Layer 6 of a small transformer language model trained on English Wikipedia (13 layers, counted from 0, width 64).
A neuron adds its activation times its output weights to the MLP's output. To switch it off is to set its activation to zero at one token and run the rest of the model.
A neuron's activation on a vector x is SiLU(gate . x) times (in . x), where the dot is the dot product.

Input weights of the MLP neurons that the questions are about. A number n stands for (n - 500) times 0.0015.
n40 gate: 417,583,352,555,438,251,578,470,494,641,571,533,686,644,297,365,272,481,555,311,599,444,493,521,577,538,594,604,476,526,482,491,602,389,488,509,335,395,382,701,391,415,459,694,468,747,464,517,499,451,516,474,456,232,671,587,576,338,451,472,596,635,526,458
n42 gate: 458,532,509,455,623,396,387,547,524,483,398,466,354,466,693,715,254,441,478,505,628,710,526,553,272,750,372,411,566,469,618,491,367,491,386,496,427,547,449,633,527,367,587,377,654,589,601,381,509,511,619,510,395,563,432,456,707,318,452,538,489,751,662,478
n59 gate: 442,420,496,431,450,617,477,607,427,284,407,723,684,543,483,480,523,441,545,600,506,407,394,484,524,382,573,530,595,465,434,496,616,374,604,638,536,567,519,525,299,543,364,654,364,517,604,467,586,572,374,361,319,391,387,658,611,382,524,434,553,539,389,501
n68 gate: 403,574,424,391,481,527,448,589,415,443,323,569,486,49,536,339,495,370,415,628,706,520,398,476,525,697,591,404,428,442,600,579,530,510,486,738,354,562,564,450,366,277,615,501,544,572,571,450,537,373,661,660,419,516,634,444,341,584,663,493,236,468,359,606
n70 gate: 575,486,906,471,280,528,562,616,577,461,584,516,156,459,573,435,535,427,417,536,403,440,375,558,560,582,596,462,381,514,543,567,517,406,418,513,678,232,527,355,781,668,606,569,432,443,437,513,438,398,562,203,563,583,816,455,471,290,531,501,646,491,623,404
n73 gate: 395,645,543,630,481,631,488,701,348,497,497,677,355,607,478,572,668,699,641,302,324,342,491,284,320,329,523,361,502,260,514,376,342,521,468,437,482,426,523,554,613,583,570,502,543,464,415,534,691,629,333,432,662,344,686,541,463,502,507,463,365,581,456,358
n80 gate: 435,336,644,582,639,413,402,556,539,481,502,487,348,404,437,688,684,389,345,622,481,494,427,307,426,576,558,490,786,643,472,554,689,526,506,419,446,587,550,551,474,489,340,615,701,538,688,382,458,65,466,344,444,520,418,663,469,607,466,348,395,236,599,340
n89 gate: 303,717,316,736,599,446,568,605,475,463,621,405,620,424,492,600,431,335,341,488,697,359,462,406,707,517,624,540,582,632,592,546,544,400,536,347,573,491,526,484,251,695,531,588,481,361,518,428,370,275,382,694,638,283,593,332,528,333,490,425,574,637,564,538
n109 gate: 624,698,650,409,366,420,425,465,445,535,541,587,486,669,399,634,216,552,615,558,721,449,684,536,392,639,419,411,578,593,579,393,472,483,485,577,466,507,532,481,588,316,550,516,347,583,372,597,589,428,417,530,460,489,484,463,656,514,354,420,506,536,375,407
n154 gate: 415,663,540,681,492,511,758,676,448,513,452,535,732,558,444,514,263,271,479,449,400,344,400,539,346,450,442,503,365,395,447,407,485,315,294,490,498,650,289,545,592,624,391,560,473,536,465,600,367,289,467,613,425,438,614,449,743,786,428,613,591,415,420,668
n207 gate: 720,318,852,408,395,498,508,502,456,559,402,694,184,632,524,836,415,533,714,428,484,250,164,473,399,476,489,417,210,569,600,501,486,738,262,660,521,120,483,451,185,594,594,639,620,648,525,496,475,303,453,474,380,522,601,664,574,458,516,524,495,316,849,610
n240 gate: 576,671,568,515,361,358,398,639,393,433,582,550,485,558,396,583,522,528,558,370,391,355,399,661,619,442,433,493,280,581,336,381,547,720,545,487,935,490,546,266,245,686,455,673,605,449,598,546,324,483,450,570,426,434,446,702,630,476,279,212,367,721,561,600
n242 gate: 528,505,451,396,462,309,310,191,284,284,221,387,386,678,397,490,535,427,678,710,447,452,672,620,872,549,468,405,613,587,818,557,450,729,803,527,606,550,724,414,280,485,715,676,451,510,569,314,626,611,353,872,698,503,550,509,563,102,442,401,523,367,382,490
n244 gate: 477,229,232,361,396,534,354,467,333,514,406,445,335,437,654,579,246,586,294,811,357,783,646,498,711,614,588,596,444,464,746,721,571,685,575,431,525,443,648,413,587,384,426,757,416,322,361,721,563,710,428,772,383,979,635,405,413,271,249,396,389,328,267,426
n246 gate: 554,566,505,597,493,662,400,626,473,643,507,427,518,346,467,624,725,630,406,628,445,551,512,616,598,498,306,588,461,447,394,461,362,333,319,561,363,604,610,415,652,449,653,399,661,580,615,410,429,563,450,437,385,400,579,438,437,446,462,463,614,459,421,498
n250 gate: 604,497,426,491,427,432,421,309,701,488,322,255,579,461,520,169,562,350,587,624,627,394,446,468,508,532,597,340,567,417,728,427,452,777,602,382,404,395,625,682,324,607,299,387,523,387,626,404,562,429,509,740,572,854,281,396,464,479,415,566,421,504,418,785
n40 in: 496,425,431,436,449,490,432,629,702,438,367,396,622,306,476,563,577,316,503,332,653,648,527,598,771,573,556,430,324,372,251,468,413,294,553,472,484,346,377,523,461,534,515,270,428,747,479,536,504,732,628,562,559,605,701,534,436,449,661,475,466,793,491,453
n42 in: 707,340,539,447,603,475,530,314,418,548,464,547,366,473,408,616,560,759,441,413,411,508,407,532,579,645,375,661,626,477,587,425,596,522,589,492,517,513,445,449,493,481,293,755,524,684,474,421,605,414,540,485,492,383,443,414,672,533,420,301,429,432,428,579
n59 in: 592,542,442,442,472,335,457,350,574,639,580,439,214,491,458,451,499,574,526,532,523,585,688,422,444,585,438,516,399,594,503,545,491,707,393,436,458,477,434,514,595,453,477,444,685,465,337,355,466,617,449,585,576,585,640,407,430,612,436,452,454,480,442,569
n68 in: 564,333,539,509,459,496,467,470,610,541,660,416,606,574,384,512,511,417,656,534,529,639,298,552,605,566,479,326,447,399,649,617,596,456,467,622,509,386,667,435,638,529,588,702,447,439,592,681,250,491,566,562,405,319,354,374,340,511,464,567,507,436,334,525
n70 in: 600,567,357,462,862,412,294,353,441,445,552,446,697,463,444,505,549,455,811,400,553,507,760,482,309,624,440,605,665,411,332,521,496,461,668,494,293,601,669,563,451,294,466,415,572,335,376,526,539,721,487,755,382,500,429,290,359,621,456,466,693,544,413,463
n73 in: 242,382,521,598,368,346,540,359,545,472,547,656,606,605,372,559,423,540,574,628,535,465,513,648,577,380,660,604,417,438,522,444,596,539,461,585,563,704,603,398,551,632,435,572,581,523,590,468,497,431,532,396,554,419,434,585,311,433,550,309,347,481,450,526
n80 in: 446,697,485,410,475,548,364,359,451,520,478,491,564,610,296,483,302,635,403,328,621,445,364,652,650,661,555,737,468,760,470,435,538,464,355,331,559,504,493,485,458,666,620,430,363,680,299,428,641,455,451,507,600,450,674,571,329,416,450,393,506,504,419,385
n89 in: 522,534,273,547,596,557,684,661,491,461,426,581,368,474,613,476,658,513,469,666,557,479,345,537,589,439,417,454,500,698,428,499,401,369,180,767,482,640,516,537,556,443,378,391,387,450,573,602,385,529,368,535,413,589,650,582,237,600,549,555,533,470,424,467
n109 in: 311,538,514,589,556,746,500,429,340,360,494,531,296,512,559,553,549,547,535,724,404,510,320,197,503,441,474,583,680,592,582,399,643,374,653,637,491,589,482,571,492,621,413,506,515,419,734,444,422,540,413,564,457,507,471,538,530,512,576,613,508,331,480,562
n154 in: 467,539,372,607,714,515,551,418,541,475,494,482,445,455,446,528,471,492,690,490,522,720,770,529,520,340,399,510,494,489,516,380,421,649,557,631,353,383,463,549,470,592,492,545,398,574,327,489,496,568,301,350,477,660,532,710,488,524,648,441,428,254,600,215
n207 in: 504,549,151,514,554,559,156,552,458,590,311,495,754,138,741,719,509,427,552,596,712,52,606,408,508,372,323,602,232,606,306,354,613,513,464,938,489,839,844,349,542,519,531,467,483,365,534,349,478,634,355,684,482,500,413,506,443,909,487,296,719,329,618,715
n240 in: 695,286,397,730,398,470,489,740,725,710,645,427,468,615,393,596,434,430,369,646,486,725,383,494,374,503,689,653,409,464,504,253,522,246,422,350,785,525,475,264,552,516,359,520,680,457,375,503,349,602,352,477,400,570,527,453,368,506,566,417,857,387,572,561
n242 in: 654,472,637,575,253,473,714,377,624,600,496,283,240,506,480,404,375,454,372,479,568,573,452,708,352,356,486,410,503,513,478,460,492,348,534,519,467,411,630,427,298,857,433,346,398,665,542,553,547,324,701,530,352,865,394,481,405,502,500,492,374,668,685,677
n244 in: 466,527,771,383,307,468,618,357,575,475,406,383,499,788,511,480,455,464,518,292,314,615,574,491,329,714,626,532,604,409,296,353,587,503,481,579,603,191,275,615,180,770,337,81,631,519,303,333,509,348,589,216,416,342,533,652,865,573,410,901,811,862,789,543
n246 in: 474,407,444,635,523,424,494,536,680,442,560,569,581,545,617,465,365,495,557,477,427,394,518,483,206,566,632,415,562,451,455,486,543,395,438,380,615,642,372,514,521,411,262,545,458,559,353,558,657,464,517,636,561,596,568,558,548,589,554,391,372,440,444,524
n250 in: 425,245,620,348,514,635,333,719,558,576,814,438,493,372,445,323,639,416,654,511,475,607,315,361,420,450,363,457,668,449,516,646,367,613,463,567,641,336,622,565,440,502,423,652,477,293,680,643,415,628,440,514,596,419,340,521,650,651,490,406,656,518,516,288

Output weights of the MLP neurons that the questions are about. A number n stands for (n - 500) times 0.0013.
n40: 421,500,470,452,435,617,497,548,388,768,596,634,615,464,761,513,580,686,460,491,471,448,220,473,244,457,616,700,558,426,501,566,544,452,687,478,403,452,542,551,569,547,585,559,650,432,333,437,366,722,446,415,616,377,441,600,297,550,407,801,377,519,240,318
n42: 545,432,600,759,539,415,447,283,620,488,631,483,480,335,611,455,460,517,607,484,679,731,548,472,648,271,398,405,493,443,358,568,671,453,286,659,484,457,304,416,532,438,553,521,482,195,647,384,331,469,514,438,491,601,398,772,568,419,636,503,596,786,272,487
n59: 698,729,541,666,161,550,594,534,409,448,452,504,430,406,634,519,615,297,593,589,550,682,349,637,359,375,468,489,347,644,451,414,456,538,335,552,313,711,561,400,377,569,567,576,538,449,541,415,422,639,391,403,577,504,414,573,561,544,404,443,360,592,302,591
n68: 556,437,489,847,418,566,338,633,677,491,471,676,492,283,504,516,423,308,352,394,642,357,536,315,359,437,508,422,824,729,480,559,763,540,543,587,380,508,318,495,546,430,479,210,491,410,757,475,288,418,484,531,791,537,548,691,393,770,454,514,319,556,461,238
n70: 384,451,548,118,405,395,426,408,375,517,769,495,819,679,580,917,575,635,563,410,517,505,678,613,647,594,584,306,626,413,249,522,806,525,504,490,125,636,461,448,249,384,595,643,620,421,378,575,538,443,565,606,259,530,529,564,473,309,498,126,441,482,704,397
n73: 617,609,405,554,533,433,570,359,509,439,424,743,406,723,575,671,426,450,399,389,374,805,469,381,532,459,483,406,551,557,667,575,525,282,166,538,503,386,447,558,422,357,534,244,528,520,245,617,431,458,504,410,569,515,573,574,365,467,439,700,851,594,574,527
n80: 609,643,603,828,441,303,403,503,914,565,469,464,497,433,542,412,659,385,724,489,362,582,856,381,268,312,585,437,647,738,731,503,327,422,291,584,354,342,529,602,496,513,340,262,492,507,441,606,547,589,581,432,485,390,340,577,542,654,545,375,326,498,220,636
n89: 600,297,799,351,425,603,570,334,410,671,211,618,309,524,552,558,494,508,496,582,271,747,611,521,603,281,610,707,853,330,474,400,516,619,608,258,530,283,544,621,422,481,568,544,354,358,682,391,438,487,517,608,577,605,609,459,415,482,581,546,404,429,295,570
n109: 510,412,328,727,611,557,264,713,538,464,454,562,425,364,416,232,493,632,429,313,527,522,569,312,436,325,531,543,380,560,360,422,706,606,732,414,617,325,696,503,324,652,540,576,472,375,356,606,472,504,472,534,719,534,579,572,525,632,528,294,528,378,562,699
n154: 368,426,430,498,740,572,621,696,574,355,617,645,683,578,526,743,483,371,449,619,651,411,629,423,385,344,238,534,491,538,508,505,588,507,594,422,393,657,388,514,669,633,393,585,512,543,389,280,564,479,320,346,474,477,334,768,352,491,553,276,389,330,604,715
n207: 480,477,358,464,387,503,477,560,304,483,711,775,874,411,629,648,612,580,417,282,610,540,712,441,197,512,864,619,778,351,259,511,594,439,463,760,333,600,448,653,202,369,407,700,658,526,293,524,594,404,545,606,378,463,112,535,255,647,568,316,52,384,589,790
n240: 309,462,374,642,414,605,505,245,503,467,430,626,460,608,344,549,552,501,301,213,659,324,312,467,404,476,480,789,305,437,468,686,657,187,480,546,708,335,297,484,710,373,606,723,454,617,431,497,468,648,737,603,808,402,489,752,497,624,507,157,623,598,432,639
n242: 819,391,448,483,284,462,486,547,591,498,258,581,372,472,465,515,839,981,318,438,130,702,657,379,448,665,548,739,533,459,377,399,374,445,527,581,677,358,599,466,541,399,354,473,639,400,352,463,251,385,896,560,660,532,578,557,242,724,727,701,116,535,379,436
n244: 564,355,736,352,647,242,794,672,369,605,482,873,386,625,526,887,647,363,555,296,377,956,659,526,430,954,873,491,571,230,474,111,418,511,363,444,173,125,307,808,554,375,60,236,514,323,292,450,536,376,632,416,442,385,690,470,371,563,524,614,490,779,481,760
n246: 820,698,550,463,617,533,536,345,600,409,232,292,478,541,540,463,513,433,260,527,405,518,577,409,625,381,488,483,608,679,260,509,473,555,473,550,570,385,315,563,697,581,420,293,445,663,356,452,521,583,611,363,576,460,446,543,539,483,600,743,499,578,529,274
n250: 324,628,776,507,690,357,674,190,384,565,558,611,325,514,214,776,550,440,453,407,527,679,756,540,649,423,547,533,410,550,503,711,550,338,421,538,655,435,233,507,765,385,375,415,225,550,427,502,356,447,643,397,279,467,635,509,473,623,538,458,529,506,486,627

Each question names a token from some text and the token that comes next. It shows the vector x that enters the MLP there. A number n stands for (n - 500) times 0.005.

Then comes g, the gradient of the next token's log-probability with respect to the MLP's output, scaled to length 1. A neuron's effect is roughly proportional to its activation times (output weights . g). A number n stands for (n - 500) times 0.00096.

" there", then " was"
x: 513,374,495,295,557,331,359,499,567,620,607,271,678,519,595,409,712,509,254,622,591,408,438,200,280,322,522,629,313,648,515,268,627,692,610,734,572,479,467,554,498,533,513,195,499,711,710,561,558,387,446,632,718,343,921,386,440,206,765,481,484,663,366,322
g: 339,261,584,277,581,515,643,634,487,296,351,537,562,621,420,411,502,599,504,737,115,153,456,635,741,420,581,313,611,560,255,490,536,351,427,467,490,475,485,439,694,430,651,541,563,546,573,417,510,432,552,710,408,498,495,497,634,544,603,668,543,579,616,430
Which neuron, switched off, lowers the next token's probability most? n68

".", then " Shan"
x: 600,447,559,287,601,362,417,616,487,396,586,619,725,581,569,400,639,447,336,635,438,459,517,426,238,314,389,609,357,615,519,296,670,637,628,779,708,526,400,624,409,480,670,331,513,665,700,629,633,210,304,667,573,478,786,323,410,174,535,474,721,537,157,301
g: 473,352,695,385,436,593,677,563,277,418,520,535,697,495,590,541,468,304,372,528,521,521,515,419,124,638,767,346,665,657,523,519,332,245,309,452,483,537,374,512,746,619,445,581,549,416,361,480,454,567,517,546,708,418,451,330,563,626,378,514,688,693,378,595
Which neuron, switched off, lowers the next token's probability most? n242

" the", then " completion"
x: 525,482,533,379,531,495,422,878,437,679,504,391,692,685,474,375,761,465,345,524,338,658,577,339,124,430,353,542,429,744,515,260,642,547,389,783,530,499,574,627,514,572,536,154,476,712,730,491,563,396,435,512,458,481,668,268,340,211,503,510,692,579,367,309
g: 770,684,158,446,514,549,556,641,474,477,410,340,532,358,571,586,708,564,479,220,235,321,486,599,402,440,574,552,521,638,439,509,553,668,523,412,543,175,547,500,370,683,817,522,549,619,346,490,507,475,296,612,417,628,423,575,618,506,440,636,397,466,447,487
Which neuron, switched off, lowers the next token's probability most? n42

" objective", then " of"
x: 547,390,493,386,414,389,504,502,610,592,763,528,891,605,442,363,634,590,325,564,440,637,441,302,164,429,352,584,409,630,416,244,684,629,511,766,621,281,435,554,468,575,543,297,401,745,668,595,516,501,440,504,654,498,829,224,523,347,632,472,550,515,187,342
g: 628,623,588,302,639,452,503,446,246,396,360,427,470,658,731,359,448,393,487,518,571,750,564,437,326,552,447,379,470,517,403,354,434,435,601,516,593,359,476,445,543,537,576,599,523,503,551,741,230,422,229,412,389,566,535,534,631,804,667,386,489,661,349,816
Which neuron, switched off, raises the next token's probability most? n40

"ver", then "."
x: 628,352,484,383,530,367,596,503,475,772,497,517,770,554,641,373,783,511,286,611,567,576,613,420,106,348,506,625,465,582,412,337,735,610,596,725,611,396,377,649,392,578,565,273,398,701,630,625,514,324,360,464,583,495,646,313,372,428,564,576,536,529,85,238
g: 376,418,530,473,676,387,205,650,530,440,633,491,450,654,577,612,666,520,477,465,514,432,444,338,409,563,750,685,434,569,591,445,585,613,505,596,560,644,540,399,523,376,297,477,395,552,206,330,569,568,392,670,721,573,588,456,680,766,394,290,363,271,404,292
Which neuron, switched off, raises the next token's probability most? n42

" alliance", then " with"
x: 499,459,645,332,336,356,456,474,555,654,809,603,844,498,472,455,601,592,307,556,502,644,436,354,152,327,324,602,394,625,414,283,647,607,628,726,595,339,360,519,558,507,555,311,339,842,617,539,596,331,503,534,684,497,794,284,352,299,689,494,466,557,273,476
g: 528,483,560,561,351,479,654,554,529,542,498,525,637,142,484,678,392,516,253,377,751,469,374,678,538,397,691,614,364,590,384,528,509,683,555,450,335,629,241,453,464,622,383,699,653,669,502,455,689,260,535,605,380,291,423,688,354,308,499,498,484,501,574,487
Which neuron, switched off, raises the next token's probability most? n70

"0", then "0"
x: 480,399,642,418,520,491,454,706,525,517,523,551,755,646,593,354,766,506,272,544,419,495,484,418,113,370,445,662,396,648,456,288,794,661,516,780,465,329,461,614,482,556,595,385,491,777,619,471,437,339,418,498,646,530,783,248,363,376,365,496,427,671,318,155
g: 594,384,347,589,516,473,610,542,578,468,524,828,374,525,329,772,436,770,372,504,539,445,377,513,495,493,238,640,600,295,499,521,383,450,526,350,433,377,759,421,623,752,511,292,348,381,446,252,617,603,499,352,539,656,447,635,529,351,486,456,601,629,449,651
Which neuron, switched off, lowers the next token's probability most? n70

".", then "\n"
x: 638,506,597,262,602,370,404,643,483,419,624,593,701,602,573,393,613,484,335,587,482,512,458,454,216,311,386,612,325,580,528,345,662,632,555,784,697,478,380,642,436,518,724,353,514,669,646,605,640,237,263,651,514,464,808,349,449,151,523,487,686,576,150,255
g: 648,615,259,669,675,358,469,501,538,476,420,408,509,461,482,616,449,661,534,504,507,582,314,433,794,258,382,762,349,374,429,363,561,749,425,580,697,566,625,499,330,312,329,360,625,475,512,497,471,455,691,472,302,775,655,379,461,498,376,424,578,633,421,465
Which neuron, switched off, raises the next token's probability most? n242

",", then " arrive"
x: 465,381,641,323,589,464,539,764,476,398,647,536,725,538,521,520,746,410,285,521,516,549,453,427,168,407,381,593,489,547,574,285,677,665,579,766,684,443,389,556,488,525,660,286,450,654,714,666,493,114,308,523,625,465,687,266,355,241,663,387,751,519,273,356
g: 525,537,703,464,552,342,279,318,708,442,465,356,533,488,660,309,479,366,471,518,518,443,556,379,753,561,742,476,538,437,339,459,697,451,474,393,576,480,543,454,377,481,617,386,542,462,346,472,541,575,699,557,333,786,769,722,327,244,658,399,572,602,417,329
Which neuron, switched off, lowers the next token's probability most? n59

" but", then " Ra"
x: 596,451,486,431,665,448,413,648,617,517,586,379,753,645,478,371,687,411,206,680,421,513,473,423,180,332,447,577,501,648,587,268,609,601,603,730,622,486,458,549,500,573,593,232,336,567,723,686,424,227,329,571,604,475,819,276,392,206,661,509,765,550,194,474
g: 510,400,662,329,436,247,626,454,494,320,526,678,414,244,566,390,334,474,588,599,546,633,544,400,321,573,672,603,637,800,515,636,689,365,486,311,629,566,349,518,605,565,641,616,362,483,501,466,640,432,542,534,412,483,407,281,638,482,247,611,527,720,266,457
Which neuron, switched off, lowers the next token's probability most? n89

".", then " Ni"
x: 633,464,573,308,648,388,400,665,487,426,656,588,702,582,582,416,641,446,289,623,412,480,498,371,203,301,383,603,342,629,550,318,671,602,601,777,746,517,396,630,451,489,680,303,539,641,734,633,595,145,340,670,516,443,686,365,447,228,563,461,698,529,158,249
g: 421,280,584,378,476,550,645,485,418,436,443,653,550,342,693,617,383,469,469,464,475,609,720,637,205,446,656,418,628,576,696,543,361,275,339,508,412,651,524,503,524,720,586,355,600,535,401,617,500,286,392,531,534,419,272,421,493,621,519,676,568,680,157,656
Which neuron, switched off, raises the next token's probability most? n59

"8", then " |"
x: 530,383,746,469,687,504,460,624,551,522,563,508,677,663,609,237,722,498,327,520,372,498,594,372,139,274,418,627,418,664,456,303,716,652,428,836,494,439,360,662,322,500,496,354,492,756,711,442,507,269,468,578,615,513,764,210,433,376,369,502,529,626,416,192
g: 636,527,626,278,446,491,397,635,712,555,509,494,303,385,552,386,441,498,451,711,365,518,439,430,512,447,432,750,427,624,668,696,579,595,566,422,712,561,171,316,734,371,316,524,453,427,482,785,474,514,532,382,385,525,316,536,329,675,583,403,483,644,562,299
Which two neurons, each switched off alone, lower its probability most, in order? n244, n207

" was", then " published"
x: 489,565,549,455,488,447,390,738,392,641,665,355,803,583,522,504,669,434,387,567,366,513,559,384,181,330,494,497,263,471,469,319,690,724,540,712,585,512,387,685,469,575,471,398,292,688,730,726,516,217,302,574,603,454,654,118,445,236,611,554,675,662,347,431
g: 487,505,796,571,386,565,668,407,535,417,171,375,646,344,464,322,551,592,655,539,612,481,420,463,501,408,509,336,272,468,490,509,629,426,477,506,515,532,554,552,418,564,412,612,354,689,761,308,394,587,342,624,569,666,276,784,257,447,557,598,670,571,544,339
Which two neurons, each switched off alone, lower its probability most, in order? n42, n244

" threat", then "en"
x: 445,378,562,358,480,298,548,318,622,669,698,591,825,606,405,429,656,564,317,507,413,543,466,377,74,480,409,660,353,616,395,256,589,615,671,801,606,380,390,478,571,558,506,341,534,693,734,623,565,392,532,506,691,494,719,303,452,256,606,489,417,596,201,385
g: 185,503,444,518,498,639,576,387,436,768,210,282,333,584,490,681,544,616,539,385,695,285,568,563,538,328,618,570,573,247,508,464,497,521,533,733,471,665,512,487,537,699,464,513,727,344,592,539,564,410,588,535,407,457,150,506,506,432,539,531,493,640,319,509
Which neuron, switched off, lowers the next token's probability most? n207

" them", then " more"
x: 602,530,510,411,415,418,455,404,750,661,582,392,803,565,597,519,618,523,325,496,494,556,513,378,143,324,500,493,455,587,503,238,684,651,628,784,545,425,413,563,478,604,448,154,432,672,694,613,546,347,408,524,660,538,888,222,379,244,690,441,590,574,204,370
g: 647,420,489,424,473,659,449,491,392,397,250,294,575,322,524,473,367,515,519,549,470,607,604,409,398,578,590,237,493,628,690,290,535,500,555,396,366,403,505,559,609,543,650,787,827,607,533,641,287,388,122,559,506,511,499,561,530,525,440,418,516,786,529,587
Which neuron, switched off, lowers the next token's probability most? n250

" L", then "al"
x: 435,325,589,429,410,493,512,541,456,774,491,481,673,675,402,362,702,525,349,582,454,571,682,388,24,350,326,724,425,491,478,268,726,641,651,662,713,573,350,565,526,515,645,480,516,631,604,677,551,290,374,677,514,373,535,238,361,426,665,538,443,655,269,229
g: 748,489,450,549,533,511,572,309,407,198,700,766,272,479,554,600,327,555,432,388,367,491,377,340,436,396,350,411,297,510,509,366,637,599,639,451,417,529,646,497,556,534,633,505,668,427,557,792,429,623,393,351,559,458,713,569,398,578,547,278,697,710,465,457
Which neuron, switched off, raises the next token's probability most? n207

" |", then " "
x: 486,401,679,376,525,425,516,877,447,530,633,497,663,559,530,264,622,426,295,529,411,625,550,426,118,348,414,571,386,664,543,417,675,698,370,738,589,550,341,725,392,496,549,332,565,691,752,661,505,276,484,651,278,472,740,203,379,131,496,525,565,608,413,398
g: 537,382,536,397,392,492,543,602,163,627,431,558,463,343,605,355,381,637,524,467,539,268,499,482,529,324,651,388,610,501,397,423,507,596,507,598,540,353,676,412,437,478,431,735,551,253,694,526,472,333,262,761,589,563,587,451,348,429,750,536,462,700,775,642
Which neuron, switched off, raises the next token's probability most? n207

" ", then "1"
x: 533,616,572,374,460,470,564,621,527,460,628,465,672,592,477,286,806,517,106,456,419,579,673,269,64,289,362,592,509,541,454,299,657,630,453,735,454,615,417,604,415,523,611,516,640,627,811,555,566,180,486,563,510,494,609,268,485,335,591,536,523,725,340,286
g: 510,409,459,389,326,627,645,608,542,445,516,476,243,451,375,596,772,422,570,280,512,388,196,460,565,534,428,484,574,671,627,327,739,694,768,508,356,459,540,607,487,302,657,520,424,541,485,466,536,714,490,589,614,442,217,421,701,362,577,417,399,526,643,374
Which neuron, switched off, lowers the next token's probability most? n80

"o", then "har"
x: 541,325,538,419,542,520,465,432,388,618,592,514,816,634,518,358,702,515,351,585,411,575,584,292,192,315,459,589,483,547,636,195,736,704,487,826,628,632,399,641,468,602,526,165,479,693,531,772,469,256,462,446,644,471,579,281,322,469,584,454,514,526,304,208
g: 712,537,399,304,403,518,523,435,488,601,336,526,449,394,314,609,400,331,410,454,378,516,653,608,261,646,594,322,392,513,601,588,613,550,421,421,410,373,585,575,582,607,493,549,882,363,783,710,430,500,626,607,613,431,350,503,467,580,505,388,275,794,345,458
Which neuron, switched off, raises the next token's probability most? n244

" force", then " for"
x: 495,455,584,324,383,416,588,474,589,629,736,595,896,587,541,435,572,572,318,546,500,570,536,416,168,356,360,558,379,491,464,264,651,634,593,808,545,389,430,533,467,528,620,229,294,736,613,595,512,309,419,505,687,569,914,259,531,330,525,423,519,570,190,437
g: 568,407,440,448,533,738,679,512,469,439,566,354,679,563,507,624,300,216,312,654,657,621,562,607,596,625,440,286,472,457,333,467,582,483,460,593,97,593,501,584,492,474,523,594,741,508,494,710,562,418,454,292,209,397,644,408,616,483,607,393,467,459,631,401
Which neuron, switched off, lowers the next token's probability most? n109

" Har", then "y"
x: 690,310,605,473,472,430,582,529,487,707,424,537,725,699,441,416,657,562,362,576,549,571,693,535,54,420,354,640,517,573,556,344,546,678,556,779,635,568,455,405,630,581,512,197,411,610,672,586,404,214,477,469,639,404,661,304,346,303,596,507,454,613,169,172
g: 609,533,301,539,365,540,402,381,299,633,292,431,476,342,393,642,334,387,638,509,463,594,529,465,243,424,604,304,630,639,568,574,495,351,305,324,542,515,726,744,530,598,401,662,599,388,566,673,529,458,487,501,529,368,689,322,467,599,643,740,748,622,355,440
Which neuron, switched off, lowers the next token's probability most? n73

" weapon", then "s"
x: 476,383,584,404,382,376,553,384,659,633,759,626,894,582,361,448,666,553,234,488,464,612,512,437,120,476,298,596,404,614,543,363,590,637,596,724,608,432,419,532,529,517,505,320,346,742,608,556,456,394,465,470,697,474,801,219,437,369,695,465,482,624,196,307
g: 536,374,361,587,506,508,498,606,589,453,665,793,397,444,465,654,554,687,550,417,313,406,503,441,352,668,480,679,461,454,366,670,609,504,367,336,356,498,461,504,547,598,362,493,420,674,480,280,664,786,814,266,482,234,397,451,589,371,354,524,597,550,639,356
Which neuron, switched off, lowers the next token's probability most? n40

" |", then " Opposition"
x: 498,296,600,315,515,419,396,881,487,613,663,443,726,515,540,398,618,440,216,624,477,597,522,406,134,310,424,549,336,555,605,415,690,677,523,734,606,572,401,665,547,495,603,331,537,699,723,708,496,321,431,604,410,558,723,187,241,272,573,471,461,609,275,366
g: 413,709,439,689,475,588,656,459,359,451,578,376,392,503,446,455,747,619,607,553,469,342,541,470,688,675,44,509,451,371,552,584,435,433,539,404,637,560,378,361,523,679,846,474,441,491,492,351,329,533,537,419,334,562,720,667,465,350,480,365,554,423,388,620
Which neuron, switched off, lowers the next token's probability most? n244

" Gu", then "na"
x: 547,291,708,461,559,580,589,496,407,722,441,494,673,692,351,441,611,466,263,479,401,578,699,430,47,392,367,693,431,545,466,266,636,635,653,741,663,660,404,576,589,516,481,328,421,563,650,647,610,350,461,463,614,408,700,263,250,324,676,418,560,676,220,297
g: 635,710,333,532,438,467,622,522,368,430,417,598,633,489,446,538,400,311,552,731,490,567,580,500,399,422,719,301,688,511,621,556,371,300,507,246,542,659,417,431,546,674,389,622,311,613,396,412,447,511,396,403,792,454,305,213,529,516,418,650,640,764,558,444
Which neuron, switched off, lowers the next token's probability most? n73

"en", then " to"
x: 518,392,518,325,553,424,595,442,498,639,495,565,837,648,559,399,702,636,353,607,489,507,581,487,132,328,557,588,523,541,470,232,660,631,546,781,609,526,434,568,377,651,560,152,467,746,595,655,539,248,435,417,616,529,736,260,388,319,487,552,434,509,148,336
g: 440,700,505,351,693,434,242,482,515,437,317,241,698,305,565,443,459,486,581,567,529,417,540,322,354,706,859,505,497,610,587,496,511,383,524,537,431,449,591,444,368,447,497,640,613,527,518,469,486,544,148,444,462,446,883,521,696,670,524,392,431,491,533,499
Which neuron, switched off, raises the next token's probability most? n73

"SA", then " program"
x: 518,326,742,520,513,555,531,459,403,713,600,553,786,617,460,408,617,438,320,594,452,728,516,306,143,408,337,613,423,561,452,299,681,585,528,765,732,395,432,683,403,484,627,221,551,635,689,529,530,217,535,529,705,506,697,247,342,470,523,429,573,505,213,145
g: 489,568,357,675,355,432,358,568,574,528,642,492,631,694,567,637,678,439,463,523,819,577,253,482,786,489,301,421,628,334,474,466,648,766,477,563,409,396,528,354,360,311,301,521,458,566,447,412,553,459,426,602,449,453,480,651,753,364,548,597,300,267,433,449
Which neuron, switched off, lowers the next token's probability most? n250

"hi", then "ram"
x: 637,273,549,464,610,468,557,488,345,587,629,649,759,667,515,410,646,467,360,594,435,548,597,279,166,420,520,641,421,578,470,275,707,649,601,861,587,548,459,591,503,522,591,217,308,717,666,682,519,238,354,527,615,404,587,316,397,336,474,493,444,629,154,253
g: 547,341,525,420,365,365,381,450,504,634,616,572,249,416,312,585,421,474,467,493,627,576,626,275,442,655,400,528,258,505,728,724,712,564,344,520,541,596,354,257,584,586,470,554,402,357,670,470,504,654,729,603,657,431,577,615,332,539,656,218,547,652,413,412
Which neuron, switched off, lowers the next token's probability most? n240